Layer 8 of a small transformer language model trained on English Wikipedia (16 layers, counted from 0, width 96). Numbers have three digits each and are written without spaces.
Take only the direct path to the model's output, skipping the later layers: a vector added to the residual stream pushes a token's score in proportion to its dot product with that token's output vector.

Output vectors of the tokens that the questions are about. A number n stands for (n - 500) times 0.0024.
"ited": 482359432622679622659393597661554969467509366693241678421583582786376394666206528459508388614415288451455317346426704335215497600363414366245693587602790872466447265630533398358507358498462631531921379510424203465463688664696693687330415561243555614373289526231569741600505478607304397315
"ction": 613559475440585353417563378462566783676580361756552620282353622385159604822516595577720315527421236186349581581658655546609523236668594756298242377557725456462315366464341398320453120591571688537547367697409425313373686741607602224364320553406501679546638666404712967408428946473367360170
"age": 473411643651538333374363555644511353646610272280494354405160695483511647550384735472489724584497569456369741374816704225606365645743400380667403531921573684514425582562478481465518323378628392643282371531343476527319765492334575555513502730623534549140639358268488743446523372385542414258
" -": 632606428526484285610505552529449377397511414441396577450417434641380677448538537447681407505443557576694541546684423556505465481380595699632465505508352536505347629363420362517630388561342348577463435682675482524490495455602480481450493406591500491508385579564467639449467635378534371418
"ol": 528518494542511438524533414485217521378450466600521368473500527348566251578488486482429408500542240565466631748327779343415405460758450566268605523385616623566601456672568468678526445405539543519582172551578501585216458438380654696625592421577584389653606609392763433446529347321585522551
"ric": 677458476419551177316392537693435645685493280506586661413563547509516300349617542600361612576449616564442476651583788725546393611327497340541557615377613721183510371649608489407549123273533654832641019691423546472635474443344477501369646587375487634350529346408546884327739361222521683219
"st": 582298540617709578429633483630573530717342502576639583269446550416345435348578333393459709495463429511562544663462617594841495495684278398258612710663430417458536596570669580495545318447316434381387367539317366651447545687447628505375452297503442619635475509635309596468460382480445488338
"$": 381375352531542524591673512523503713626329554627488526406204535639416421747259737358715621510477353270499569479734598455566521344379641496449594460437552702388318558446682324377391490448397461741595494714526333499530544508507456696349319443284592300472385462541474828312412561523562783462
" Re": 766572563491583426430418372502269543556429461529579405497332421436505481514478540684747582426432565421478535419496415610561654585494525473445364657483601574504517472394340499560533419554407579444489547405440506586529642422710582529600536429466545369284454515560464597412470515454441394563
"o": 495493381418436663556506297586409452461471600707661275367495614548651391402529469509430389365539695559557313409602700417394437601589416482483479429581596573616488268645584625552491459446518637417440446272513690422466541397365524512560604337462494468734515578309692258368522503595676419695
"ave": 459477302457627142702404659433385625663524684400634341332154729725458696510511527436400400660441446281369456592378890461628543723406589458251239711770518699332203343495265436593454677610544640607560484609491619718450759340836567499495531548551577342521378255273681555422350396424540541182
"u": 373385439503534382502613330353527455581304455427591577296465629374433469509714523392431421430558598646393356473521668625483426575476546421633341266594618536394632227648373406382573589404734454452617595397780436449527442469505681424621681588250548653566477512411628513235606520727570618513
" was": 432630550525625491424559582459469548514511456504480689643494590623513640451411529559380604494498461269349391573487451616418334415630512324467357648544439488460497362437432336729508491479542539654601535548617486226563458621554572514194528342615463429405472465483344525607322713546578532627
" D": 658472528549491676395560485416444528456446415539627475588534444512577481535610380563589572410439499478407531428539383558447505622435485562534428632419437466582500575462503636602489330547423526352583573483429513528541498346521491472576611435632492380434458521553391429466634617460410348457
" Le": 642496507526463680435551449451337522562496289339636496578435324438529482552468523560612600516414479508426613403557433600568652540522555534604592645632552681521494449443282507549462330562374561435568470402317559501534499413711632529565528556521503415424438381499543382409355539448531413441
" rec": 379573413434552501423482504441423433443477546446588546606474530505467615612372446546527593457469458344604674476549550662586560569636515490487613689504465472482439528408431500580407367583580608588577345536591441331530615643434638570425292273506499341351360410446547554477517546481370539588
" =": 426768523464661081278328641697396550569424549371649615502111519698539636654281306251556558844442396298485511226563450608423520669417643431281449587512671822602629502312533320615429513249588637546511311788722463493566440600682270531375498423502578480450579720491355487609293692516658257335
" S": 618597584551525581486571464437432480383440376527480447590538480425516526489544373529556513395497518396478598385450425540376602541532480470511468628407603406586566571475602610549566472511359471457626626407454484504603400483530615468539601595556507393475483532649427401306537454461367392570
" ": 469681492614400642476390321371574392420447436520400379508600546365659700542638496488650555447532580553558476518322403509421514570472529668515547563341389271563507442481540408481561664493487396430603546444457517464512493374412539484464475422638505435548423569632381534507624547510446504663
"ig": 507298436685471582491335579600636635552610436386531510578398611495348525296224241572452483603530363336487487502368687364608479593643640166379618575445633693527585282487568525440439343510589673611251508435571435582401588516817433312652544326411493637655633663322544558258686556369603459503
" 2": 598577541516449425423546630418546456339401539621425417535466547456596565430495403388564530609451512487631506584665424407483529469506497581541568396539454406563493378475549583557454338563460449626629495552434531517507475639469423427543547506403532397378372591574520568374446605459377502634
"\n": 466696552749428401268584322436448594363424372517487544617580389396531604485221551323436503380464485577513468369450452554494640681297302677449318402481359471635535680474573510353610572514304549416390443607625526471585529632514383560548534625552530402512540558533581560769404578461592611553
" R": 698562460483531606390518385444455557439433466460432469595538401473589529522599426588582557427470554409513604498420372552430526616512414577484404640413545509547587579495585560572431437527500478404646581420356431531529512424522527397594630491527494386377492424575577473400513551509435354545
" \"": 656560505527475371437408417371482781362681479523577676388362419566586590536472783584733541359466434258557499516683539603461520513572595395448344894635533503640537357376518403488385359589323428613586365555519478476553528441482499379356405486499503459146426598520510559568608445570277426589
"}": 428542466644711598482333500721260429541781511546466302324164611754284389682374646550666511839424374445626610464564393506600465262209369695491666453349618863320394517322530426561482466552413439639556414636503328381560631584486314518230355428469564702452555446476793728449557413321572578440
" his": 677321458772511574442572676429628517486647552340432640599531449506514553575509524568490680494384482369402530549562715516556505577535603520538404678739607490519472303424305497733469525663294501497578530393426322214367368548573624415298315441448460517352369330424633527431416582561337612456
"land": 653559548523478466750761674738675293467360449433600473466374348452385107756552428395514544673492273593522548569709813784571599533594518586384850381485393767409614491673531410437594266583362595496492414471478539300396505531445543179136483487459504387328513582517134810650329410252398717296
"and": 364413351788408446780356472609403556487758536425742450629486524598296454631773483540330592423541445549373377390453680380375551649667391415418602316642593398301574715545696417504467231627223619692532499432393433626558653433466481577655537364270513452269586508187482651291681591578587132663
"ed": 422419690436375688479573501649422527435526553427310560545453722430565529437429501566454445424536477737242306481475587160516444449578394356630405597515451661523417573800426671268498377414438372687591605476571263235718808497394651345565459296441464702515638624436260519648696490742519433450
" V": 709577528578539520481521510439375578481474394349496446562427393456623512599577489528651542395460430329403457480523431600449617561490571545570474555444412556490488507496531516530468458521509530450513596523447429484618472328618643398508538555396489409516575511576444486387602599428401388517

Output weights of attention head 0. The head adds the sum of these rows, row i times number i of z. A number n stands for (n - 500) times 0.00094.
o0: 557508574358439560299763380712349361418861481712481393359580472386322372283652490413560729558483416451514691455423579700631644493296391577472731467384422615327713614559475475348365445524329439303470577653602632658491334467553798486607751334356653582604237359389420509521354663190476663432
o1: 286685502393438542387595356565471515497461588308398351388445365471541444296371587582434429691440485561557692657643443450374599694440386663346543357548562541476571685503818515307414506471526369508520586508410615449471538469468610529422510268563490584826708528651650657445450654327345349491
o2: 741808552261487548604718431432588484399317341453532513666378477522447317413470501399535585369629631415476571405565515605517385903212452369208494548525499467740453621383639483624422323471348447613322525914433482474473482388514534697268477525582508340377704561637226290726673647464804474408
o3: 492686720257391518484504519437509438330447534352509734598383496750589603563499643264425470352299533522471052407604293502679559407374644394689481462666616456518616580479396436435592319527643486670600338715708383425278418817399501692402533374730582720486845600437484426760377288324297491269
o4: 283573407398664630362500440492506140447402603424784507648557407384689775445419450431501622342600367384560403411560616532523663544419616680558640507543560512480590408457470391488362437594432687635406547630675295668437252360544579550297277444503628442289453659459503567708381491364559616601
o5: 465479291560613564482538512484146373514432406652604556661552548329382724748249527582809465547668476470552435527632455385639376482568574539488521629471432797305493646493388514541237393527542675652415511360645419483438561656677424316324451426406621436405522605461336465621222637616134363558
o6: 502422535606695513418353612299524244589406516568758548593525700478587636579625612542472512558678622319403368644352569572581611433485572460584233491502530438480461353633643366555225517493597576595322733554548507467416424419687782186348605491609611478478262571439443520379096447363463538491
o7: 577421658609544828733442357567507579537678525299557464411500398381370564684529436590533239698738483592428661456442621560490510530460544482447445559192257514560263733548665579508630391386675319249196506402654504609561355469503345418471685469398517485704340577549640610227528313461425503563
o8: 703462583555586495729459606423665404484640326288580816660781490553358594564697483587546466362694256466774513459588515645422548329593493512468562605369520498293454586538248536488515352483610533267370543353315746526313454213622637564441796283482672654473362473507530393302447375393395376390
o9: 513534455529403443351486782313499586444407374580612584703442449441601388722545376436487762586361752387537550475366584761518442514552445395163259586441471483669694677484727241510412590443432665346445409546449688569480452347611467489383300572283394462421629576131620499506608638578720516523
o10: 452675639367498651562217332710146495409325588466595437429526525445306437457709595460471694801657509557585599510711555839603423644606508522512641455472441484616392617562587654162554373612459288271242507489366650587378263532476368380322794365512542476499434399490585378530694495524487427462
o11: 607428500444409657555644598445574573388430285550612360385397617669509464384499549413845727462563490637530552296588594522688419292407721231530557205595467580377417533317481396510451185575640227591491640505481523502280523536486565492529562623596523516466509570580548632458496226504525631350
o12: 472549345504699479563473372338623524174425526525561576524582626387521467417659526541678613367707407289551720425522529511578500543402406658375673448483482516459456365429471478526578530376657497610332486624534599548391700528392637650622142419429702579556809447489662293483463473265183373464
o13: 663377454619266544588584642368351780423264532414562641422578415367417464571169488495674684689631471577713581470607429258476386490559556275398694338460497588356370580557609659571646534579464582505475525256569411246563671746393400534617392529488359364407607387601732482372566659700108517600
o14: 594704611684528278314593527502572277503489336421370464795623428258569611638572372628317329471607362496579435585450444651401582542400572648594475322529394503524632527664542523508377640810406447341553346417457600505558308571627594286455442480476333577505370554428396696764513428367633419424
o15: 302795448463791647496383431461298435546807442475576393417421363478346503479482452530592495662635450485696581457751495643593173291509687582501500549349220513469235550439318746474429518450598414509446229731671655538314536383482151552459758515600324740632376481477367708384679498613561223710
o16: 596452417486597513524265537545453693480429743791449385296340811230536407487536603386616351570639429715785645543406134342475459786375481676438468323387611471543341578376585359540609290609579579422212362139578441469378644722480391680606334628818122737419437455633672501415502696500538692268
o17: 188468390413617481589366392637427390379372687433585422343534448318459786519453627535310681704266317641633634484416619587861420502598379619485697487510430557451446582502428611529479545646227775536359462562389653510328437339670428465494581387591465369431511506648577715541375609361466518461
o18: 703554396375424452463617379412579536388623403505615508524640590385418470443462614523527374447389714484710535800504492804619629386511540220574240322482127713462738646404521629494471392535403274223547463473681696638450462293591368474568833573445565420585472373291616523411392378628600556429
o19: 466438614480480530361370620415272336546434479465490378554532526163370387558836531617530327558447484572482441367526334530388408317359484434374658495324574335620439488499554626433632462521784546699698550561430340485502503619400573471613302726536520899774499405787608536542702484480378349555
o20: 390485434901780428384474559511342499510578486325326520755352431297460458468353378477658346390495373512498435685544266626320523225433455747516547481469471422433434502417548418733495650522789434619680437486507360411408373864613639405603281503526495772428728382325445680563509613467379625562
o21: 595492585582496484576601481632495431764497311404359688429717506376641266804500358508340480379678154614560599301460572430800438707411551447448643480376722805422316647648280391226481333453752791309356619314298575429370609486555337356896523470391513578725525552552273564408383583502366510310
o22: 464447460336501896462315641533429511494564261324405454345328331581512613474608279620562319532319455588374469537441458642237308387686284457566589732593608547565529615489656573592370548545612373412450564457515536565349435397551615780365732433577420516271387496610587577524826498588740511439
o23: 170569536641761433484500606453756475620623691421421661380411699638512715540387474513373370325659550511329359425370511485352335296685544549369391591618501503466467395509291563766586498519318501568618596417614370443595473524683535607190665514522300447373244548346729448653409393472495558657
o24: 470552442332461379584842368450532507641494488656410371790224925633390475588635410607571560663410448576306521260442427563595644463395475484326408416398589563570463526365470296615500662511585581476302491371504446544259706488487623510421113682612353478611571581280675642647441288405577495516
o25: 539538585335177630715643576603353521394497430599598529757627374515448658487498621577645377469383640527468649464554253577451661532576456380710548450636363391627534496436508614372329395481449400389255504411514423499608226509403402610607415690332527493519514549500637638285580253554443499610
o26: 524668477610483349622327503442742579277355458536496508609559342464535609484452431523499643562274497302516578389539794184527583349554446617642551485551435497486414510658463555762619682645275225545500556707400384686388379486383375476520508727640499546582709408629455378352465214411336406556
o27: 317547526248719353498502531772519272553604564727491644463331457356551902608591549799267390583301541569406642640685283540594259271535361379581612382173464375307294460510318812540633488591291638615508504461500628443454549657622275573220473470447516395605786619563509566483379781316709320424
o28: 509579366546452578468545347575570597632486633525664425351373518561348455459475543520439729579422253440690481373620418442505819676545469420599515561402620578466471477435457630618452600524487515563488576464568247625546474318309417605421564479377558496453449360360568574471713315421583533412
o29: 408258540480474598236604631505504534384672477395413252675529262250398278333454569253523484456454513642444590375480359635396455594351362620340519336634389759511561561461630477730717289575427475540615438603469630449451336715636681629678675689414290680439361371558633536752447710328786526511
o30: 641250588395492530810508831736698532525565493297500501414621472624475582480422690492400418483845674624547592398623672451515526519320553428516356366625284316546409428550571497654446514681475490478515590392384383309651133386676574496359677621300383495324165520536565383582317258506543714387
o31: 475467607565708205390705506362430555432410427323514378502361482625490552409807269490376539442602384479381525528530384698419648576530613392521537457622678363435387277446644533567717555384415389472549337469376669615456566674678434181541656632604462452673452617511540450541528469533626357506
o32: 189426423812548587569538533454600610386576485488357585610447619751408475550378671756490371429304495314522392552424422503502481148517436628446450471316403538312609497415494512614595766436344634664602546489668526433579549642434556693133360392511539747567613386317470300501399649471437566624
o33: 530578518342437621420654604738251529633521532507548473580468600480582460490567629325753789537453374702446425401642386340479266432539349260258668321465608616418395496368398330483387674824477573488351631351556704489453291688372611614339485489510601374510531619369568385644437570351618679331
o34: 632503436389440458600529328433340523590479091643603458350469396471324640631473543344506450589541669480690327373766406366542419370484486494375555643381405458570335524400646613686692442404472470597545482693560356577365556291670435568372627636488628469575343346573663614293666577460729504576
o35: 292739473656578532344597478535315399342339290539472392318266489625409569610374659355836629554626373311467519297738206596605374440476411615620569320502576643454554309412346569401712376488417271636641550571539387374456640689395516544375304466608543730768582557563520585543621430554651376731
o36: 723664437471410310329690598662676470543614478570380563723312362767504547561425611726454568418312685333894433351386469534383661309495495308571469334463668584378492377656481628418610481551440350284734636540328357434640385316393458163642666516426510295480518589448402546632576591454603416409
o37: 620603269430443565305543440408687507333710417445471358599335412340358694505213558622535455623695694257651272568621409527613489166485499604454519301423235571329392317720619275485353701445485464824715516537607598509590414653371560445428358483627550549679489611503390574718466664497521352719
o38: 412523427584465523474626564598498523524482330298606466467540286646430527651369727364546492603540314437463461640512384560710383394407538295503424301770279332368542502575450578766259420524675490683476495630428580200659416660490533596442556453567402697402575548357536723640393510469446744500
o39: 414776443549320421376601345587398539514547434515603682484446649745467492561261418674384640442473406596365592491499779189558855411737414301209569547623409371390525376457378567629416535545406471627321543628715396481431566693344495675510353646562556561439573468380497372443619614762260435261
o40: 588392417323645450561366409509366282507532492475540636457441509549378528390644458628408547291463316479660576488754786523673482449497456523480591499422739505334332586528621442618337378472672576474487635569233531412205733224656565517401411671883397222440358397587636576648257843355621625445
o41: 578596493467635556537545487562581642483549320690522562552452189371234441333057846580689643508567532499546549340522587335583331432253261548302583361495407313563680578537676431175619465790520405516577500435624577442588581497435518695537399586527566516531573449435623533589691314413359559328
o42: 555350415390474447594611254554479493592619105569699542499504292470285379783655520463360559636300491305423687668600307618543456654326576430443499422434566536398632526483531421472526497317614580600375422481441721628320507623482533513566462533291559573564784637354413598425598650367492631462
o43: 396556341429449787538398561552489450416404332605438307514595536697427318474633310600512630702355358553606430474450450398874502572787377355434672460428484276397636338716280658359372663256593586247335363590345695693553626391539476550530532476667556387575648638442469480489579479706433498497
o44: 412811372431210782171706423447570576498641471463520451467477565483400223687310447577313800512343397588463511406485563540593530625520434456263390391614473768701483477617350477503414502566365367616549583732501603581449384498355946648436583357418614487600569475461570564628543554258354269449
o45: 756490520413576572510516505458532594467693393597480477417409248490384608547552436669425377404441265744489494769713214426500531445344352421536796494306470327577456522442342624645602519431652342433404422232575647439591477640516534700622432413565730596503595461430554441547559429288458326695
o46: 287346559382530598508441331573390393632472672513555201310225620425527544584616650481631395647599435578476618551526297261605654631385450497274496576491492743644607634268602490379395618569430547336296367638545349475404470548322520596707439789785279415452596472710653604381497453528391650299
o47: 566427346564062492459627500717717737778513669697308306437401362393588351578274533539550668306255544462563693357315336345253264661483318577508601506532520629485852513479533228394746568542634478492673469222426512599565374592518291525715211748352484631592631551198580501581685303738525464553
o48: 436404726532630575426324378461350427696624412546440581270484420382601558523767785551691243393432448413748421448416261479562409712240461646442495470420587304555641552508471553109704657639420571292405388649576590562521367439455423756504725306584449370675550584234447717504511560443636214641
o49: 369254520387586743745663491783410697667513362388446398033414346573565383504448626587739467361797392550476629695371569462527347519432427465300529251447618666327380545678812591549459514592735509407345707272422636439653390377484401484400723408673350471417381492629536453389429640538486743129
o50: 597385500443297558607588616433708646477411525350555756656477303555398612472369643546457557389473443377296142294449446396688509354562251250531335645549546714586507399502561413519585528466759536738656528289360325334605562579369625695659532396558518576468560370359481618621618348544499551473
o51: 316617438512439471549386405528496222643440416579530385524535400272365572492457537340356471621325500641350452681348395353449735693565450450506396502526478508478480295536561351543673645501576531620469403392840416628445630597358417597607408614486437898655320677535405519639672509591531488461
o52: 253587385545527498966410272352699423399547444159474590476621564536568454740349561608483519569613463269599680769426847472632653599267416617291302506421344512680465498433443465468503052273449527725440389470455589363469485368357751676302648319614548462616318424821417628345558639423656538524
o53: 362479329484367571300471158693432338678524436630607498419521395292526473601464495380502324211473537489445654732563541600522402723477369333418557428575309342619707589545567586275440374565468728558408570641582673458577444573531585596338568274470537327460570583308651631657382624464856538551
o54: 380467592352453727531491524518628533572426542341528531643527502371584405661376318442648451526832324415417412501473135593633329404707516654218608761504432772528475468561410484475420423434564533640513467440448564529477525703448471662320558617446535197325606517450418433371607578638533465411
o55: 673310465411563416449354565592564657475450422591608401463206405484591254405625645514461435689542369649318469525343577342490588639284308731513497297448538500385786362330566524577497492608479738306275563376596597557494662556491631430751154544604662515505605747498624508419679733520247494298
o56: 545636636893377468651586505214415288365423389575528521570559684149427721698366557439285804498726587510627475526616409460532350558439351470491621379305385616456433764378596615290402528517269694597410375718497630473330339590573735442634281424502328497524523318469636490479408683339410541531
o57: 529587392547429403453628477380549521482225399653749509688361404532547570521510513566546665317585540397451676356517562424507391443481500486318450592496483802591521430445572655694438567656335455563399612572620437416302646450545689276379472690596496385411376549503473505294399461486507524451
o58: 486525500415836483458521441344497426591729433621637782415451574644403411506528319611478313447417513222473362692521491519436550339462511287698321520551670325596340471512482674644661389323566578445280654604530450530495467426624404517544737392589520414448606428208542448423518682415573392634
o59: 661360441501747550596589402395272448486636656550529580410519633597707569438502678691538505137475492671649546269294728464285298522300646447684517467418617402452274517391381351373507362342475515686542478550688391474661469601386437626610478594427564426473451547587634581494313376690336544417
o60: 557294628282475371456463300636343430803441378657549114393476522297214396509793519517736279539592361598451578540812393507380363417537541513468538484520537751542352541574681422514503747664279621437481619545402807590277664448395397478607488975539485330476531392915793367477409482356519181551
o61: 252369448732562466384535394135400509619597337679471551449479584470362391604574614379719576404743560382485394655946444530677427791540610466391299735487600682605397494336461354435629500326302488657389463604308663449276630521578273575293455569586496300707651390439360460503611676611595089512
o62: 419508577338561351473624703527484682332283587625717470617400429771387619213346513648478459136326595489575472410482475583446767556635360538430148287515521369625654549594715671461399343333466422637558615436366605655535586366655719507620416514441349530324524564418561568527265445407792450715
o63: 547498391424436410304613573576634483490538515585645385334429509399464484621472463411737472388464389470833434366340623590595451482492484487204637359530523731490467595557539467486201390510351651450399580521510654666529521505296721358960460411395565470566499448413627594641538567457447482439

Each question shows a token from some text and the vector z that the head gathered there. A number n stands for (n - 500) times 0.0077.

"iv": 405500503357564258403414457445352537422547559495285438459560437368652585396430502399698490396766468326639728659537454512357245429503605532369511328415512584667497350529617568504509348429522560
Which of these tokens does it push down most? "ction"

"le": 441484433305510326302385381475435543550658478432442508385565458497548471463589396379622471361654452408542791635412451554447386450568448455546629341504553597620395583523634615272552421351584671
Which two tokens does it push up most, strongest first? "ited", "ed"

"ed": 479489620367577413420441428412445578526529495380381500424589378479568479490504376460661475386676394365708722643521397445441358491517472486478548329474543565652539516525712616352547435437507660
Pushed up most: "$"

"ish": 539466600252508398383341401550370550487600525356444536443570407491647344497471355415535549299770327439705737543497446384475345677558434622549554398505509615669528467647699613412429557465541713
Pushed up most: "ol"

"ion": 390418576314523466447386504447407574496561547526450463544499432444497512458455422395607536341698472351687762611509490455477387491477412470391482366415527616743544485470601681453537465585570620
Pushed up most: " \""

" the": 565482577205589470399396491382409598475637528435288580476619440573647384497585415451646590300693270441683730602381456486542223595560558573506452396450505594615508531604641666493496612506567729
Pushed up most: " Le"

" f": 395414570327544466446369515423408590499548577516466468558494432432500528457459415411619537343718467358688774612538492448461375489479417499380484355400519622741562489476610674444534466574569626
Pushed up most: " \""

" for": 544438620272563381437438447556460546545565502457343611502558424493528365486467406457607508361646454369634770657434453447484315523559533411528438370435472490791493555571653745355505409421522691
Which two tokens does it push up most, strongest first? "land", "$"

" m": 501490591353460389392485372597376424446558451559440522407569454511537418455502439490534603328610443382643748661420549492554388567562480471546460450471475600584403463526519608463552449398675671
Pushed up most: " ="

"s": 422447306271479490373528610231546671431814457648501615356677440704616457292480509397718505502686308474733793604317537511474376411546361531535596328731489634483432436612602738307550615347342677
Pushed up most: "}"

" sh": 388372569392469377353377348487379570454626518379452542436571464378572470522602398528571559389762384403582767657396516435437312503548405622561511357466553545554404507578654599413588448398622608
Which two tokens does it push up most, strongest first? " 2", " S"

"aw": 426491553335564437479472494433398533400553556519394510582524461394588550379449412506630581402773465347796729617550538379427253494460418558354415430515483599621602428439587592567490485516644632
Which of these tokens does it push down most? "ited"

" not": 414475440264622459440411427500325562468673509305335599398468364393674633504535339419750385478603445367515638666434445554481261348478541489581478302400652447641484437624684633430536335397603757
Pushed up most: " his"

" sp": 446450491355468383378447390399339509443555464457426537402554439497572472495530445467624495346701450337606761616394513513440308515504385473577479433491566560611402457577539586444611458376645629
Which of these tokens does it push down most? "land"

"wn": 469437466257578363461416454446305507443559573424382571468525432539536543500458455428644540340710398383617691645374457474518277509527559502496512424446488579668494446591599683498581495450584718
Which of these tokens does it push down most? "}"

" to": 499437449259546287424414516392354582505576565425389475416601431479640515511458444401723477380753399373612709566444426521467280561544578556440510297481526611673453403618643593472529485420506621
Pushed up most: "u"

" g": 458493574366538337417396529384374545440567601446332478459549415477646563403409479486688564394787397430637692610449470509431328534453617560389487380486534570673559448516641619519506465498511553
Which of these tokens does it push down most? "}"

"re": 420446499314514251386409425427417564447551603489375492500550376455573592459389482407634549430749417405580718608454431483434295458493575445453522389464515605696556414520613646420490479457525606
Pushed up most: "u"

"ar": 413383580391468370350374330482386573435621514374436540437580452394554437513603397530582572380770370417593772664395505422399326526549404616572546382463567583549419503580682598400579458429588595
Which two tokens does it push up most, strongest first? " 2", " S"

"il": 497476602265507382368347400552399535487612515383469554439569397464654379502482352425556555318782328425721734542507458381475315662572433637554531397493494614645530467641709603414415568458562717
Pushed up most: "ol"

"ile": 394407558463626405572359488468319515428601572439251522412601514279656600353320569530639663477740452488718647613616555475549213308460556568285316346351625485659541427509705584592468377507492599
Which two tokens does it push up most, strongest first? " was", " his"

"t": 477453571339525441431417442451411527482609500449435498469598467460564453459540351501620539325671447459655783634504474418468314540484437601523445432467546620665525493523673620444527464520503616
Pushed up most: "$"

" b": 461511546309537398407367436434430583483580515433379566465533425453518494479491412472629518378715423398686793629449487442443320530456468505472538397450474560680525453520658637417525469533532657
Pushed up most: "$"

" se": 452479526350550413383389405403361461435535554407428588430564375456601575429443401574632525395698443383610721587477471431434304518429453573467551433455579634604561416505605578433515453431594649
Which of these tokens does it push down most? "land"

" has": 498412494263513383374320296508462458492609464463492538288509454501504528493521305424616523352700345449506775658395433615357414410616474479546587413442503671594465523641688609366543285399590669
Which of these tokens does it push down most? " -"

" re": 450443506310640394397362479464295437455557550443317575422554434382629656386524420565639604366711445305641706623522473461393279498427486548443466391369548552664506521544661557535517425508542657
Pushed up most: " was"

" Al": 401450529381646506468470431438325527373516522635289524508512470358624689404457471675655471391706563383744737654603546561484186481373484550420427309416498619619602459293555728555580431473522564
Which two tokens does it push up most, strongest first? " was", " ="

"ge": 483448515315654387384363470457317435457542557438304569431557421371634640390543403557654610353711417320632714616502464450385285505426481569448469403355533578642526515542659547526518442491544675
Which of these tokens does it push down most? "land"

" was": 415465482284502390353380476440434566520637510404367430463563450458573497386562409319646399377687442415633780681481459533423401423538456457402682313496564600643440520439633602311581410385522616
Which two tokens does it push up most, strongest first? "ited", "ed"

"fer": 468542562322579387420411418401396503458537551428367601492579445429591505420509481504642566358704415329698736658514444423422308508447503545473500386419474631656557401513647628446501494429558644
Which of these tokens does it push down most? "ited"

"y": 442490518309608427492456384450391518421587560546329563527500444358611600387496494499639502377698441378730717590590521418425267487435510555445465384454486584634587445401697698489510450468539646
Which of these tokens does it push down most? "ited"

",": 389495541488594392454465532415362484433500587446232489566555443432575667374378423495628540392800560428685714578463545499411178525369637508277445424411534586693635415438549603576536425475604633
Pushed up most: " was"

"en": 425450575379488400264404408399459476444600528418376513398650455472626435419551336477658498318749373440602793656436458539439380594631511591527631382438581623553497566572645580278557420427558543
Pushed up most: "ed"

"al": 489447509384571432435447541378445599548503530442472550405639487504587449523528347509612479318761465335621840550435460411489264627526353546530405381479527610665449475626628576434529500483572658
Pushed up most: "ction"

"inal": 427470557286534395424343392504369551470728451348450490531532398440532404371445345425668485340680376453691709631498463565503401476402439567529539356483538536679636482667678736386553462476531702
Pushed up most: "$"

"f": 470443482318650395396363470441309458479561550445316565414573439371629657406535389565654603368710440316622731591519486456395269512425481563448458377369545565636512526559656550517516449493543673
Which of these tokens does it push down most? "land"

" at": 542508554287571449417404504361390582468608561437295554537557467481623465438554430477628606343725358438660729619432508486483265540481548563436455402449502577620555474572660650499541537446614705
Pushed up most: " Le"

"b": 489498588354484395406488365583379444451564461557445541403590469506537406459506468499531616321610443388629766660420542479573383536560495469555436455458472575603391462532531609472570448406662661
Pushed up most: " ="

" and": 476471488286523262391327516503329581489652625456244438477584418425674508433387569327745510439705372382640643668546456567411344449463705510357548195416567552656470341573723653439465427359413598
Pushed up most: " his"

"at": 436456531322506295396420412454414542446554578491396501498557391469564560463412471426614556404716417414602735622442456487460319475490559448480505405468509604684540426522597655437504481450550636
Pushed up most: "u"